Layer 2 of a small transformer language model trained on English Wikipedia (9 layers, counted from 0, width 128). Numbers have three digits each and are written without spaces.
A neuron adds its activation times its output weights to the MLP's output. To switch it off is to set its activation to zero at one token and run the rest of the model.

Output weights of the MLP neurons that the questions are about. A number n stands for (n - 500) times 0.0011.
n38: 507481510466401405530598576510475313444327651458523428513527463554450462469680533626507376441438434287310375362448643390294494593373491696402746456497565467479464466542590494418344397409443494479354491444374612369770570475528423393565412500579594394573302657489490500658567308577570519626563479423949562452427655321617524420491581556436600455295500696420420422368518552445602406547452
n63: 299581383422546483527475607503380492345534293622400502530444669488433545536482548519682462556503562782592639555467483421636530581491473438402530447511619429587385558434579514517588592489481562488489585369598544424382486444528569670850518306574570469328627548538451319542409631606452386435525443552384513400579386611584450406458640458477494512516465582870524465543585505605503715508527
n153: 483625326709543457531400509457422459357530422401472697382506542567683513480424514516627619598684539473313624549643401350523519309380667468597472469478617714572528628416515306463567618589503639576688539571546415490569477670484524417432671503468477672366493480537459510503503500525662590705733401571472328517487596545390599474363313605419738605525328431521254428355528427742624639737399
n215: 592283551407394444544519382500258567381559535516512477452589570472452594503488552353579438225688384551394271424327419525505643526402646314387521488543421494453531306402500620200431443434409547589683536799380467421436325552342527798480415523440546563343599385640392463497586419463364576382552472475484482434459563522403469455476500546304661637584640395407268530518531459605616665435376
n242: 507548549509554566622546451503553572398353540506459561272518406329550350491567457730483483506313554480404399535429390418549461629451479382703646374447377500651663591594371500427520449614344605622455560600500629479493472357320423406597685338552634429682412770461477398279622468521587557491503518582572494484515331491413401377272542416395517564437379565464352720534411382390312347538578
n299: 487559428665262564523455475454611619494546544424556615494408507406539494593416513549463475663597575617512656292515275583578544519614663415673548597425406491373457513541339438574657392427418357578379469511487294471465552470310376515456415549320424575430545847510535407460461720446309405570576559693489391503603541380599511554514535482407453547474360338487521588544480333685554611411625
n315: 521461500460673518583540481438443626608349416528495571381434450559629555514326616456529662650560665530389318565463502508640613475470376587476592557563663404713453466471513427471585444553575320543594553505390442357342564595471444469488515591683480534492618687513141447476621533519627482633486419548381522345525576443495457543296449529405487542492462591488937467292382508574477478601489
n357: 457554400584344399464569514571331408610435489599601464425539525642535550684525655508542389395461381558342565577538533514496458636625571456438665384483662420548419309575608540524538455480424477534377443437424570446435661669485614423671473616660406457359550192364421536456440330453588452522313423517739375577520497387429409564625382374713542657410311506593610329439442625532601445503424
n362: 606529425403637417473519450797469525397569540433494528683446574432572484541518543464317514359715621372630133668503505540370440367510386575621416592395497589441793432644486363436433506433503418513653517359459486555507407481516506537395470561310431659509468623546533477488657421571298599440355317248466497471647500348612450525389428632526510539545535372553286556367640476367575298506488
n407: 330390684454473382485395506251436391446497492645705705494477477539673525506597510582362508540563500653415314342409664530391462452589413594705585425561468420321573583469334453379523476488674362452605371454487523565539475606576600446322475416449515492301614522666465631514437462558310531427469465602407422562334370479446399379503668405487204557579462570309308443475532444566439336543462
n478: 439475513588407370442371491311606505623601467468429570742517314464685503667401355497688475533550458468412532463515521396404518735529553446385545601471454553389610424615508391488486497456453696497332592579371556373567432452527528352209567556438335433452569485403364416443283313420425463669506418357467564306376580410310483684525576369544443591462516449490971415486419562551566322633465
n533: 659491490616423522506545540553454481607500539512575413477471417533567534436586431589429447439548542484402390622275601794632535367461569530551257436518538731252415453442422637434514521568450565636359353470450401671543472543528427428397372459428472514434556677559701500440425577474391550618716607717567617647521727470592572686426427457481686703381560423242542372434468566518396573456406
n556: 555449545576453509547570368284414497573361741506506524516389312593402337466537432615436442586535395532586636575363354467403379654442455603568323564535575524493509667469592485656597551399358299543550707508336528497446622534546320479660580478608666517651716316531379412583470531567645525503626554542549561463560431515621575634557312519424541535796673297657500449445445488624500567459585
n571: 576514617505503337521643467448529577442538534443395445477436532385318600607358420472423578385664525379466627545495419414558551465626542420537203500288505450624487637389626552633483651420585492603503433519523527471500497465407514626506570377547648601485625602445731547455618375518566508631401458358588457560719555598485571423520542624495435486588379447497495494375495461468511551477626
n618: 503670387494462775393538619400582409358554477404598438257373688428627516478476561512644598742566418480561604323588544599368347528543721449518419557497512444602297642258307633578609562583436457481397629449586374565871487573570428373818566435522596488320641601594708477652453536515480426463430506522391458655550463333467614418538596602562447559534516477534359583388409596506557419379616
n636: 545412449488387615488485469245549369560344514633580470426486362461533570442455720567238489494453424369544657434560563616387383479761569487449165676549434435503471540551555509429407361544427515510544410563692452583610419539312547396411494484619442430491362616656579391434542389333608615585466444593481564708562621633534586470602585567591557324424331417656625344366483384446548365642579

Each question names a token from some text and the token that comes next. It shows the activations a of the neurons there, in the order above. A number n stands for (n - 500) times 0.0058.

Then comes g, the gradient of the next token's log-probability with respect to the MLP's output, scaled to length 1. A neuron's effect is roughly proportional to its activation times (output weights . g). A number n stands for (n - 500) times 0.00068.

"ks", then " |\n"
a: 469498502504471500480458525511635640506497477499
g: 369398521866524715681614610236292501585597549371482518401387554539376526528387303664507551514408553399716636409248583579594522454516893521582075416381451454750703315600456311503677426594270449451442672458333500407629441562525479416504428360223424660440654627391633436643582474507291474422467441314431511386444625494554473541475367560699384715281467493560624443498330388568539594368297
Which two neurons, each switched off alone, lower its probability most, in order? n533, n478

",", then " had"
a: 520471503514538467498448468510502973474497486571
g: 652312420491224336572461432398660511701374571732487722578307315667559625399545470474210462546559672607554524673534564529362509438417570707524630408443565514604410385494521779501310467603500618562410372424571449586587288859679358499442191507386543516673626537569521376327566605547664539454410675680560410524668496685586795556528397314578411715494629438470531667570735265480471629190630
Switching off which neuron hurts the next token most? n533

"om", then " is"
a: 502487496469524503480471454501538492500234479533
g: 622337805566452617556595373601489593601551426483292391505420370753420376461634418421490462557490681546427475778455419528565492350553449539549733424458412404315251436520743525448085438378297613520599719581550625463280217716469411590437476539720535762426385357510312623517503567737671466303354301528477341434649683558400559519611390421491515722282617282586496484392606425333585328557393
Which neuron, switched off, raises the next token's probability most? n215

"ans", then " that"
a: 428485551478492488493497461522481504507606459456
g: 416522542532436574432474567247744418453713616336620265355391429587579730674268466377558515690473534414689503605373475410422299283485377669522294564625382240530432672537495693607438668631390369672694472619405337530342375550387599504582450183618570430421433532393296537299463554757749443573429645496483486446539662711384581738490473465283509336755339358465441257295404453529396532545608
Which two neurons, each switched off alone, lower its probability most, in order? n571, n38

" General", then "s"
a: 463493531457499517496470495493495535527522490473
g: 470800430619455522704259598367485601523401857605700642312453553507470579564595513660707275456370691452391402465363443714517605432400339580611509445516357517498634692686419530521411393622465571281427476551513579518687346555625482472474481526451427415333467715483766440837249503226570584735175516482482563654462619313552599692403430506642341355472676576503437246371632599449304416532547
Switching off which neuron hurts the next token most? n215

"\\", then "m"
a: 587514527416505588501474501500505497467608458498
g: 339335579465461657202570508682468295515636520666363449539472518459697495540547448523386759389549636546558662325455714654481530286684645690431640502588539664506469669513661578278603820493230636689404556407538463527221581554406342370435377738380504542656545415469516426421311480503560651410563440694538669267567421675518562529551540450527644410234783579477562524443828365391651552341731
Which neuron, switched off, raises the next token's probability most? n571

" and", then " ar"
a: 540507497516472589470503505480485506497500514211
g: 413596487531346494712706237502383502318341366476464517411583833419709475677540433440638438535461601408489590540425390367404684649502474589449367327265337366520292495398668357602471629696369451250295603527386303433397670294430639373525639389549336561792653421542552531846548524686460430537493430472475525484669225326485371702459457453292430553548360349437498619667330197522445510358622
Switching off which neuron hurts the next token most? n636

"e", then "il"
a: 529171499440515513500576496515471533335501512499
g: 501551409430359379353691632244526490629494461431427371544353314461548599384353311529337445831458522481526203260268436485543685417556241286423489442341301615388797557473460600397494395406461552513579605433386531586471642644634168338593245416384288576398502510563583536485651474409362372615533715417448397503516401340244593584797435511488396486364682601454550709498434244499397728574625
Which neuron, switched off, raises the next token's probability most? n357

" to", then " it"
a: 506482474494507476534530500482450499534496499589
g: 502501633423574363297567461492681538551454516451563428525572363584278578736503718687395719426525655295498497369421508451712415487251672703520319327445562246575453640588439422457309619535524489353383537366222543551414349574394480767356438552715396400687273463433385534443474371617622799587501394672527691391560416670556235431734786299386297347412394449590521393386390245530455506399574
Switching off which neuron hurts the next token most? n636

"c", then "al"
a: 501480475129502500476523499585481316534451533463
g: 520680622526372601298411594292655245518352556504663429488194543365348361470238626749298532328421203398539563544408239789433521368490453572333396444532320363528494469538556370644631672539446358516716587505642470426568609627242366379580575711706590337434445556486611377587403465515629424428560502339512351256501598531400473375419413685600241296517646388478554598703483236544363330491485
Switching off which neuron hurts the next token most? n215

"up", then "_{"
a: 412493459475498499490459478495492505503434501513
g: 610093437531524479537552458653426300767537364600367545363603429517654520475636385671481593392589580615531405562679670623569383603582592621594732280664619669421610521656612691776533414716523374492320477843370648453636314768678591506406557530584501637399288398531401354378546460391496447762486580559479484576418578334716393227410545613520681713510336486419433527422606707613472413673409
Which neuron, switched off, raises the next token's probability most? n38

"hen", then ","
a: 505496467483467517532848504549492473513588476484
g: 568582638787473614668624558257730662619490485471586221404845514596333591580497734635650406496497527278383516518437035287665570590519551355338448455407345627500514422412504515743505441635393386555554503339333425329529463455474605404587392475569530610390507529360480544532403498439642453686563928545420631377250518523378296628404460366365426634507502466521568496198445338625385397541421
Switching off which neuron hurts the next token most? n357

" At", then "om"
a: 498492524595503496514494434507464512515500537502
g: 415279445391568682338422460664717322729547516512435695604480693338311252299618586439615560531515481624619543683498738517550541434465594532654323319576667336420639550502626598412584322417517485446386635423510364651634581598531760613504441488441472791466447455662509601246595435577386447527604096404438218442402675481738842493588578540659485524599511723514493759561523293510496337526566
Switching off which neuron hurts the next token most? n478

",", then " and"
a: 548482470519518458484455504507504627489499505554
g: 385507759649636512430561384426528427443643587353447505501459585536549599716655509661724517641415542493327481510511483789737384507482277654529528512511477707345765458374123380329584517278444502401667454633393519568539227446298640526510414587639712683346472494634563515526514530330289404404717386480354574395554752350456685417227445362395187642500512271587384481733345426527535530406532
Switching off which neuron hurts the next token most? n533

"f", then "in"
a: 359502485540518492515509410496501471451540503520
g: 781396310566835559531489745478476509490742569697505339326244518536389400400564480596353431291275253518294466440417622599428708616450519511386548431574437575562283663536335635671409468502529777458307585661659495532641247737516358459399421511399517538567318637443478400502530628610588693511367579452454789742432587545630640450637354422380478446436560433777445384622391527630494201357523
Switching off which neuron hurts the next token most? n362

" real", then " num"
a: 547500538525438529500499488499493402510507442460
g: 333471428507379338356398554254572504494331397580547534258616624660625732651561605735473648393421633523475586463328499510470385409385499727325405289654418194373457335431407497532492597521364618630529531369658660565385290644575637499503614548571414543315344457509638391713705553359593556393666638480381563419605444575604906365560797523503470333462462391495632474485788351603329840374443
Which neuron, switched off, raises the next token's probability most? n636

" on", then " his"
a: 571474496501491499495502413498496504495531513500
g: 694607666435409376747514517247665587549491371498673440379510506428325467314553769484760432761478270590515535597610683457333357429278904611479699522593349609489313644489501699423290472327434734436533666588381579496438362554494376703426513517557544636619348546349683656576515523454504431443648514448534432656672446562673669604504771448416695359439479242641514633457404396475370316673553
Switching off which neuron hurts the next token most? n362

" |", then " Kim"
a: 482510506486499500513459528514522548448489524509
g: 346534494443728648494203386585426402801464561381494641514525261716402582345497573451381316595376644594564637384685439437566614561571395283337415589355433598574351631545338738471835602642717398513616521774272323497531659735534522564384470273558538520403581570529351678521483720438726607591399693460476302374386562601341507549497370698536656503401436670377350646587495650365493604594707
Which neuron, switched off, raises the next token's probability most? n362

"s", then "ets"
a: 527480545628534381484504502499516494499371507526
g: 346473753536463512440653316501428612474565604805662320596512682682498490394556466332673433552399572567240535389436332396534356565460432770525620516548452582410690540482484430690324631597542402375300447712577509596519807793488300470473560570437449499442449595535948319337410383464512459482638419467443455207566698574542243247621496479343334719360663432402484603733401406515534630524453
Which neuron, switched off, raises the next token's probability most? n299